Layer 4 of a small transformer language model trained on English Wikipedia (14 layers, counted from 0, width 128).
A neuron adds its activation times its output weights to the MLP's output. To switch it off is to set its activation to zero at one token and run the rest of the model.

Output weights of the MLP neurons that the questions are about. A number n stands for n times 0.00051.
n19: 185 143 82 54 120 86 131 -55 -166 43 -8 -58 224 -133 177 143 -155 -99 56 129 122 -63 -12 215 -96 149 -157 31 -179 25 28 8 36 -80 -114 112 129 296 -125 44 -39 22 94 -93 -11 -16 147 227 -104 77 68 -147 79 -89 77 -50 126 -91 168 -46 -80 35 103 8 -19 -168 -70 129 111 -10 241 -48 -113 -157 137 -105 -13 -21 52 -85 233 41 137 -115 126 -95 -75 -124 84 157 -19 0 186 -152 4 26 -117 112 -153 -56 102 -66 -185 -85 -256 148 -352 -178 -169 147 49 -16 -49 -241 -93 -86 110 -116 -67 -173 -54 366 -74 121 204 126 314 154
n62: 134 189 -217 178 240 -28 -73 65 -101 74 92 -96 194 -184 45 154 180 33 37 78 131 -83 243 -220 -55 -31 -152 -186 -120 51 -279 -114 164 208 20 385 -28 -79 -99 89 -9 118 258 -112 21 -29 -93 91 -162 81 -88 146 37 -132 204 -118 37 220 155 67 102 -224 17 -4 55 38 100 157 -37 -5 189 16 60 247 -101 -172 163 -187 20 17 34 255 -295 -245 -131 119 120 109 -121 -28 13 133 -173 -70 74 -195 -216 76 -20 -82 -143 15 -260 -103 266 -43 35 67 134 -44 -145 96 129 174 -58 -138 -4 -167 -184 -119 -247 -251 -102 -207 -54 -327 -60 -14
n72: -177 -124 -123 -208 36 -7 -17 61 91 -111 47 -238 -144 -177 13 36 143 -40 16 -4 -55 13 -20 -112 136 -244 167 -24 -202 117 148 80 246 102 -109 -34 193 126 49 99 122 54 -86 132 -55 200 80 85 -148 -135 -213 35 108 -89 4 -100 235 14 -142 -150 -8 -45 -154 -263 -340 159 124 -125 -93 -40 4 285 65 70 -309 203 224 132 -154 -88 -53 47 135 60 53 265 44 145 -61 15 -8 -267 43 170 -82 253 -220 45 -129 -31 79 -127 101 -334 52 -49 -8 167 99 120 -17 -29 -98 88 -47 102 -68 -184 -185 137 64 -120 -150 -195 -20 37 -52 -69
n105: 149 61 158 -41 86 234 276 112 -96 57 -134 -77 4 -142 43 193 50 177 58 -251 67 -105 152 195 52 -17 29 -161 52 -32 -11 -7 238 -35 188 97 -21 13 -281 -77 -30 -28 -163 -85 -7 145 28 -14 -78 3 -69 144 16 -104 11 51 229 25 92 40 192 -37 146 26 -47 176 154 217 7 200 31 238 -37 179 7 97 -73 28 43 11 -56 72 -102 -260 136 -8 265 46 -109 14 -89 -41 -64 36 61 170 -132 -62 45 82 91 111 -201 -86 7 75 -105 -263 -14 30 -141 114 101 -70 104 139 -81 -62 39 318 -33 -122 312 -105 -11 -388 -63 -172
n126: 224 153 -275 4 34 42 -16 58 66 70 -56 -82 -92 -179 -175 53 40 258 -85 -111 56 -4 23 8 11 -137 8 -93 8 -169 249 117 115 57 131 -75 123 18 -19 -87 -131 -40 89 8 165 185 0 -33 106 152 -26 -15 226 -140 338 -4 70 30 285 -188 83 12 -169 -104 71 143 -162 -96 73 -277 -64 84 -81 -26 184 -35 100 -96 -47 65 -161 -11 31 36 62 -51 474 -87 43 -32 8 -261 286 73 -8 69 -8 -136 68 55 172 41 -282 8 -31 31 -54 180 -94 -4 -101 250 -26 188 77 66 -364 -106 51 -72 46 16 -120 -15 -93 75 -38 128
n130: 53 -129 -413 89 154 -80 72 -90 27 -66 -91 -7 -94 -175 -60 -114 -38 111 -24 123 -151 19 93 11 -82 89 -25 181 18 162 -11 -4 89 34 122 -40 -83 8 -101 54 -79 -20 70 -293 172 163 194 121 -214 32 46 -66 169 -69 142 112 132 8 -137 -46 78 -152 225 -43 225 42 -81 70 185 54 -34 -140 -25 90 -7 -166 -55 -31 -195 -125 54 -155 -18 -49 131 28 112 -71 162 -27 121 -108 17 -262 -201 -147 33 324 -91 127 165 -152 113 -245 -75 263 -11 209 146 -15 64 11 -42 85 -10 -36 -51 32 -27 -32 7 -99 -116 119 -74 120 -4 31
n133: 105 -167 9 15 -245 96 -16 37 -40 -38 98 14 -75 92 -151 107 28 62 -65 -211 -43 -52 15 202 -99 54 -154 180 37 -280 4 -267 -100 52 -227 219 -82 -400 67 49 34 -191 -220 133 73 378 95 39 -55 98 -145 -32 12 -75 -206 51 -76 79 -154 -160 84 -19 62 97 51 -106 -30 -94 -85 -93 -195 -50 7 36 22 -86 -93 -77 184 111 86 186 289 -153 -57 124 -100 -294 -175 -87 -133 -156 89 21 -4 53 67 -145 -38 -153 22 80 12 125 11 11 -105 275 -7 -137 47 133 14 39 4 30 -25 91 99 -137 269 19 25 71 29 159 130 -184
n154: -178 -30 -274 -134 72 -137 54 -431 -141 0 70 147 -139 145 -145 224 -190 -159 111 9 -94 -224 207 -96 -105 -23 -75 -154 -4 251 95 -188 -136 -123 179 20 -82 -98 0 88 77 -36 173 97 87 409 72 81 59 -54 -153 -66 250 154 97 54 55 -14 -18 33 -13 47 -237 -251 -41 -117 -137 -58 -113 -185 263 -77 38 -220 29 166 -101 -69 -8 -88 21 -134 -120 -94 -151 19 -210 28 -156 395 252 149 236 219 181 12 -13 -91 -87 -61 66 -160 -78 0 -68 -242 -17 138 -52 -377 -107 113 -66 -208 90 -179 -48 104 -69 72 -55 -87 81 21 0 -78 -59 -146
n177: 73 -27 -73 8 -31 14 -11 -83 156 0 101 34 20 -69 38 83 -138 -100 -33 -169 33 73 -5 11 123 7 -84 39 -78 193 -61 0 99 -22 -30 -56 -26 -60 16 59 128 17 103 130 53 -21 -83 65 10 21 71 -8 -25 -32 26 24 53 12 54 -198 77 -52 -3 10 -61 23 -91 53 12 242 -226 -96 -13 -15 18 -83 200 -107 49 -13 16 134 -126 -22 113 -55 -39 83 222 17 121 -8 129 -7 -3 54 -26 -104 63 65 58 182 -50 -79 -101 -29 146 -162 120 8 52 -3 -118 29 -157 125 12 -204 -124 -75 59 21 111 88 -51 -105 -34 -19
n192: -11 -43 53 22 -49 143 -200 84 89 161 26 -57 150 43 -75 121 -281 205 44 85 -123 -82 -94 -225 -19 -87 4 42 -61 -334 73 -52 55 166 31 0 98 44 328 136 4 -119 -330 -111 44 86 -82 -156 -135 -79 -81 -59 158 138 206 -59 135 76 141 -59 -249 221 -41 106 37 -71 20 -394 -47 -57 151 14 -45 -15 19 144 -8 -182 22 -154 57 11 -180 60 38 -29 253 -150 210 21 -150 -80 178 145 19 -50 -237 70 -64 11 7 92 -53 242 4 -83 210 -38 -114 27 108 43 -183 89 40 69 -21 -164 -119 49 187 62 151 87 -125 61 4 -187
n199: 52 -175 -38 18 96 308 34 -215 -179 0 -10 -47 137 -37 -37 135 -81 -24 131 -103 -75 192 276 263 -7 72 -84 154 18 19 -322 245 81 -93 8 100 88 -41 140 -17 -11 -108 -38 -120 -49 57 -3 -17 -46 -42 125 52 -160 -51 25 20 115 -12 26 195 15 72 49 4 38 -18 138 191 31 195 -34 85 335 38 -115 -32 -69 70 -58 0 -136 51 61 -4 29 -75 161 70 84 -228 -134 36 112 -140 127 -71 18 -63 -50 -249 111 10 -62 -194 -117 -111 283 -147 -91 80 11 131 -65 -47 109 54 74 -59 34 64 -169 -95 -200 -46 -31 -325 -107 11
n256: 11 97 -22 40 48 -44 -31 -44 -39 -104 32 -82 -113 -45 -145 106 49 -53 67 121 77 75 44 -26 -203 13 25 -63 -176 43 -48 65 91 -55 -77 44 -189 144 -41 214 81 -21 135 151 -47 -181 -42 278 -98 -30 0 280 59 -95 102 54 -83 180 -49 183 56 -92 187 -77 54 -83 105 218 241 -41 -235 -216 -125 165 4 -114 175 60 -3 80 228 39 -144 -15 60 41 16 -217 141 103 -18 -66 -21 133 -37 -295 -81 174 -203 -126 54 -198 -131 -184 91 -140 -103 41 -21 105 -220 -142 4 121 98 111 -193 0 -189 47 51 -143 -244 -81 -93 -72 22 -161
n257: 94 89 -54 -358 -18 -127 48 -332 192 -167 4 -51 -274 96 86 260 -114 -182 -182 -5 -72 159 -123 137 286 -126 -140 175 -142 -59 -65 -32 80 244 178 -107 -13 159 -152 13 254 -205 111 -105 282 -61 156 -278 77 37 67 -147 -187 167 -27 -34 -84 138 47 139 -307 -134 -157 -147 -49 217 103 -94 -219 86 19 -13 -147 -66 -104 74 -5 35 -79 -455 -5 -88 -74 -160 -75 66 158 -91 78 134 96 115 -105 -48 -117 74 -278 154 30 -66 -247 8 -20 149 179 138 -120 -103 -139 -103 -5 300 -351 -26 -207 60 -69 -56 -114 -105 0 -42 35 239 -340 -27 -87 -246
n259: -16 -34 25 8 -210 116 -13 -186 58 85 45 -94 -4 172 -222 83 280 134 28 291 53 217 -38 -185 -87 -207 29 114 101 -144 -9 198 30 98 -54 90 -69 116 -304 257 13 -255 98 -114 225 -107 12 -81 62 140 -271 -167 -229 20 4 142 77 -42 126 -62 -384 181 -78 -101 176 -116 -8 -187 12 -235 -31 -4 -21 201 132 0 100 210 -8 129 214 56 97 -151 -30 42 -86 95 -12 -103 287 -180 4 -193 201 0 -249 -152 295 -40 -152 -200 -136 4 84 -92 -232 9 44 -317 -40 51 57 40 -141 21 36 -33 76 -42 -83 90 143 -25 45 -121 -79 171
n299: -35 -164 -4 176 -89 -82 -166 -244 -69 33 -10 -93 52 -27 115 -71 -44 43 79 145 71 81 21 18 -141 16 -130 -4 -46 150 -43 112 29 43 -323 -130 49 -112 -309 145 118 -241 59 93 66 14 -88 58 53 3 136 225 -57 21 39 -209 50 80 96 -73 70 -68 56 -189 -154 -236 202 0 -106 13 -15 -122 -61 14 172 -36 43 125 -58 -71 107 -79 -69 -196 -105 -79 327 57 7 -10 106 75 -14 75 -105 58 -90 63 124 65 -115 -42 147 22 203 -50 334 -132 94 7 -71 55 228 24 31 140 -3 -75 78 -18 -156 -15 258 -75 -177 -169 96 -176
n306: -126 82 198 -12 -132 -3 68 -253 -16 81 108 11 -160 9 -188 -116 120 98 163 33 -226 133 3 -41 103 -70 67 52 -25 76 -159 94 -184 -26 -151 -149 20 -68 -117 -9 6 166 15 110 -66 53 163 38 6 -203 6 -190 76 -97 49 -31 -146 110 -136 -51 6 0 226 18 126 -118 -11 -98 35 -310 219 32 64 74 -15 40 -213 -97 -193 -67 -215 21 -22 -42 -59 37 -7 -84 142 -113 85 -9 26 24 -78 38 -12 200 -184 29 -45 64 -73 -13 -9 9 0 -38 -6 41 -6 69 15 20 -103 -167 46 -99 -67 21 55 3 -76 -86 -69 -4 -9 -23

Each question names a token from some text and the token that comes next. It shows the activations a of the neurons there, in the order above. A number n stands for n times 0.031.

Then comes g, the gradient of the next token's log-probability with respect to the MLP's output, scaled to length 1. A neuron's effect is roughly proportional to its activation times (output weights . g). A number n stands for n times 0.00075.

"ens", then "ores"
a: 94 42 -24 -11 3 1 -57 -68 -3 13 4 23 2 11 -14 -17
g: 32 117 120 -35 81 -63 -38 166 106 257 -19 -73 197 193 76 16 -53 61 158 254 9 -81 128 5 -107 -111 125 -41 -48 202 66 -60 56 -148 111 125 55 31 -246 -66 -4 26 -98 -29 -42 28 303 75 111 -232 -42 -21 -19 -31 38 77 39 -178 65 -106 -55 77 30 37 -148 -121 243 43 -113 -35 64 -14 67 -236 -109 16 -97 149 -182 293 -17 -53 -30 164 -113 40 20 0 219 64 -187 -105 101 108 -72 -17 204 135 142 -148 -173 -93 -17 -64 62 -65 247 -192 -68 -159 -113 -21 85 -118 90 31 94 -51 -98 61 -40 193 47 61 -55 -185 -1 -146
Switching off which neuron hurts the next token most? n133

",", then " whether"
a: 4 11 3 -3 -9 0 -1 10 -18 -1 -10 -66 -31 332 7 -4
g: 44 -108 20 177 -1 195 44 -38 45 -28 0 49 237 -102 103 -5 125 58 52 -133 242 163 -202 70 -30 -89 44 55 136 0 -65 -138 26 46 154 141 93 -72 58 -124 44 -133 91 77 63 -79 -99 -17 -54 -102 -189 18 136 -201 -87 -37 -315 83 181 -260 -194 56 95 -185 -111 206 -20 -25 -182 -13 -11 25 -66 15 23 -18 124 7 -1 15 114 -16 107 -79 94 -91 66 30 -46 -33 -72 -68 -122 14 -32 -229 89 -112 59 -88 6 37 -136 -27 2 376 295 -193 240 -156 -74 -116 -2 -217 41 64 68 173 -22 118 45 18 106 -16 -17 -213 113 56
Which two neurons, each switched off alone, lower its probability most, in order? n259, n256

"um", then " non"
a: -29 25 12 -10 -17 -9 -44 -11 -1 12 -5 22 -3 -2 -3 -38
g: 99 63 187 -109 -84 105 290 233 154 -161 -85 -65 -51 47 -22 -108 115 11 -16 73 137 165 275 -56 -79 -5 -26 -82 58 -269 -67 -25 84 -16 -62 -11 -57 -64 -25 52 125 226 -240 135 -156 -84 -146 -53 -39 86 -187 124 133 -8 85 -71 -14 107 -16 -41 175 -35 382 83 77 -89 9 -178 -121 -112 67 -10 -117 -2 -17 -80 -46 -13 -169 -81 -109 43 188 69 66 71 232 97 69 -61 -42 45 11 188 -46 53 29 -100 -15 78 162 5 -72 58 264 52 68 82 121 -114 -22 14 -165 134 106 83 16 302 -58 -184 153 -106 47 97 -23 40 62 121
Switching off which neuron hurts the next token most? n19

" ", then "1"
a: 18 -8 -61 45 -3 -10 19 -4 -77 5 232 -1 -15 20 36 1
g: -101 71 -49 77 147 93 8 46 126 -4 193 251 -53 120 -33 24 196 11 203 82 -60 105 124 -47 204 -155 -173 55 69 -63 -41 13 112 -209 -121 12 -58 -91 151 40 142 -54 39 -63 35 -116 -109 -209 -123 96 74 124 -74 -310 8 -251 -32 -129 -213 62 -96 110 -60 -122 145 -37 37 -4 47 25 37 -85 -95 -67 119 -51 -111 22 -16 -4 19 -157 89 -55 27 -144 31 56 121 -78 -35 -65 -116 -152 148 244 171 -193 -36 -139 122 -79 -108 122 77 274 -75 70 147 212 165 -61 64 99 253 0 51 -26 -182 -174 -16 46 48 -215 -140 -76 90 15
Switching off which neuron hurts the next token most? n199

" in", then " their"
a: -10 4 -15 -30 6 -14 10 6 8 0 -94 7 1 15 -2 -24
g: 203 39 3 27 -18 28 64 -41 149 120 -89 -136 22 -59 -65 14 -49 -120 -48 -54 70 -73 -103 -109 -73 -181 -307 109 -100 84 -54 -80 24 140 11 -12 -37 -150 -30 124 74 -168 86 55 103 37 -350 -200 106 63 -34 -234 191 150 214 164 -84 -125 46 -65 -120 -185 -30 6 -53 -185 80 92 -38 -56 0 124 51 -63 36 -281 12 -96 -4 6 -7 -45 -16 -94 7 -187 57 -109 146 -79 -62 -382 151 -162 6 83 29 155 -143 -109 50 1 -44 -93 55 -77 27 25 -87 222 122 -58 -8 -218 94 72 -45 151 90 -16 51 151 117 -63 74 -136 -291 73
Which neuron, switched off, raises the next token's probability most? n199

"es", then "."
a: -100 -15 -146 -56 -1 7 -71 48 1 12 -8 21 -2 0 0 13
g: 32 -100 -59 -100 106 149 -88 49 -44 121 -9 163 154 -92 1 -86 197 -47 10 227 1 139 272 45 46 106 -125 203 1 65 -86 73 7 146 120 -115 -29 84 -130 -68 3 -115 256 145 83 -79 48 -234 114 2 29 67 123 -2 4 -50 -112 -233 -51 6 127 300 -4 55 163 139 21 99 65 220 160 -21 -36 29 63 53 -22 -149 14 -190 -90 -199 -150 -33 13 121 -26 -96 172 33 -42 -33 12 106 -237 -53 191 51 -1 -177 54 -97 -45 244 -114 -199 36 -175 -258 36 -66 136 22 -2 14 -102 11 -161 6 14 117 86 248 206 33 -8 51 -3
Which two neurons, each switched off alone, lower its probability most, in order? n72, n133

" previous", then " campaign"
a: 12 12 9 -44 -6 0 35 13 -156 -26 -1 11 -7 5 -9 7
g: -109 -119 28 -37 126 -15 5 -110 -302 -34 93 -33 104 -169 18 106 -90 46 110 -3 -99 183 98 84 -2 -92 75 24 32 -34 -39 -117 -124 -36 68 -48 -80 -38 -65 -30 73 194 -276 20 -82 -102 13 -189 149 126 20 -40 -273 -72 129 54 11 87 117 -318 -53 112 133 60 210 42 59 -265 183 -104 -133 27 -4 -80 93 -112 69 -79 -69 71 108 -200 -74 -43 -51 18 30 -102 -235 -11 3 144 -64 -144 -78 -130 -9 83 -64 -88 -124 204 -8 230 245 -22 119 -13 -59 147 71 -202 42 79 275 -10 147 -226 37 170 -26 -34 -151 86 -17 -19 -77 -139
Which neuron, switched off, raises the next token's probability most? n192

" a", then " disc"
a: 1 23 19 0 -9 -18 -9 8 -20 -172 10 12 -23 5 -21 6
g: 108 146 77 110 130 -32 213 -225 10 -189 -17 117 -69 197 106 -17 31 199 75 10 90 -110 -262 -59 15 104 -156 97 137 1 -177 34 4 -2 58 131 -99 123 -268 -46 148 -19 -11 239 -24 -85 152 113 72 -157 -8 42 -253 -119 -44 4 -116 26 32 -67 76 -71 -148 -51 -85 -95 -55 62 122 66 38 55 -230 -110 98 1 65 177 -89 -62 -53 44 -98 199 9 -13 -278 157 -199 110 9 -20 -146 72 -112 123 12 -166 -23 -127 -47 135 52 -44 -285 150 147 -33 32 -53 4 -220 26 44 191 73 -93 -24 -126 -15 -1 -266 13 -30 -157 -92 14 97
Switching off which neuron hurts the next token most? n192

"erous", then " lo"
a: -20 -20 8 -1 106 0 -25 14 -24 -4 -2 9 2 -121 4 -56
g: 266 -8 276 13 -35 251 -3 -89 12 -291 11 -162 267 -218 193 115 -44 -196 170 -22 4 124 -121 61 3 -45 158 -107 200 -18 338 25 -111 92 -148 73 -284 -65 67 11 -8 -28 16 99 -46 10 72 126 73 37 -94 -117 -128 148 32 173 -154 48 -48 93 -56 -81 119 -162 182 100 106 34 4 -7 -71 -97 9 -140 0 179 99 -74 -8 91 7 -79 -124 -107 -85 -110 -66 -7 -135 -92 66 -28 -14 93 -13 -179 156 85 88 37 -3 15 97 13 119 -126 -56 -144 74 -8 4 -136 55 65 114 145 157 -165 12 163 81 -153 -56 122 -49 194 54 84
Which neuron, switched off, raises the next token's probability most? n126

"itions", then " of"
a: -2 1 -3 -2 10 39 3 6 -3 25 0 18 6 -55 -40 15
g: 96 165 53 -156 -144 131 0 30 32 135 -116 122 -160 -22 -55 128 28 -107 -49 28 -17 -49 -112 33 126 54 -103 39 56 123 131 -161 -25 -32 -126 -33 -116 103 -1 -100 -16 -67 -136 -6 180 72 37 190 -61 -64 69 -190 260 -31 -222 53 213 -148 66 53 10 -57 133 68 -111 101 -64 87 -123 -42 -31 -18 -38 -59 51 232 -245 70 22 -163 29 42 239 -5 58 104 -216 89 62 -36 148 -22 18 127 84 77 -12 -31 42 -30 -83 83 -35 -82 -33 160 69 113 -51 -13 -130 28 -242 -261 30 -266 -116 -338 -12 -75 52 79 212 93 -67 -184 76 345
Switching off which neuron hurts the next token most? n299

" the", then " for"
a: 3 0 1 -19 -20 1 -5 3 -5 25 2 -5 -5 18 73 -1
g: 49 -7 11 143 -149 -88 -60 -102 -46 -31 147 10 -68 77 129 58 -51 65 151 -3 116 137 -151 -164 68 -5 -19 -76 -156 89 27 -36 -119 186 -91 -33 -66 -23 -284 5 -267 -182 83 -168 45 174 0 -26 5 99 52 60 -77 13 38 -107 271 -45 140 -45 -84 132 -147 -333 -30 90 125 -22 74 -45 104 -101 -25 100 -37 -167 32 273 68 12 -182 114 64 -99 -30 -244 -75 -5 -130 -3 108 -51 -134 -128 24 187 -52 -292 106 11 -31 59 44 146 135 123 123 7 120 144 54 68 208 -82 -27 104 29 -162 100 -16 -216 48 234 -161 -14 -121 -8 175
Which two neurons, each switched off alone, lower its probability most, in order? n299, n259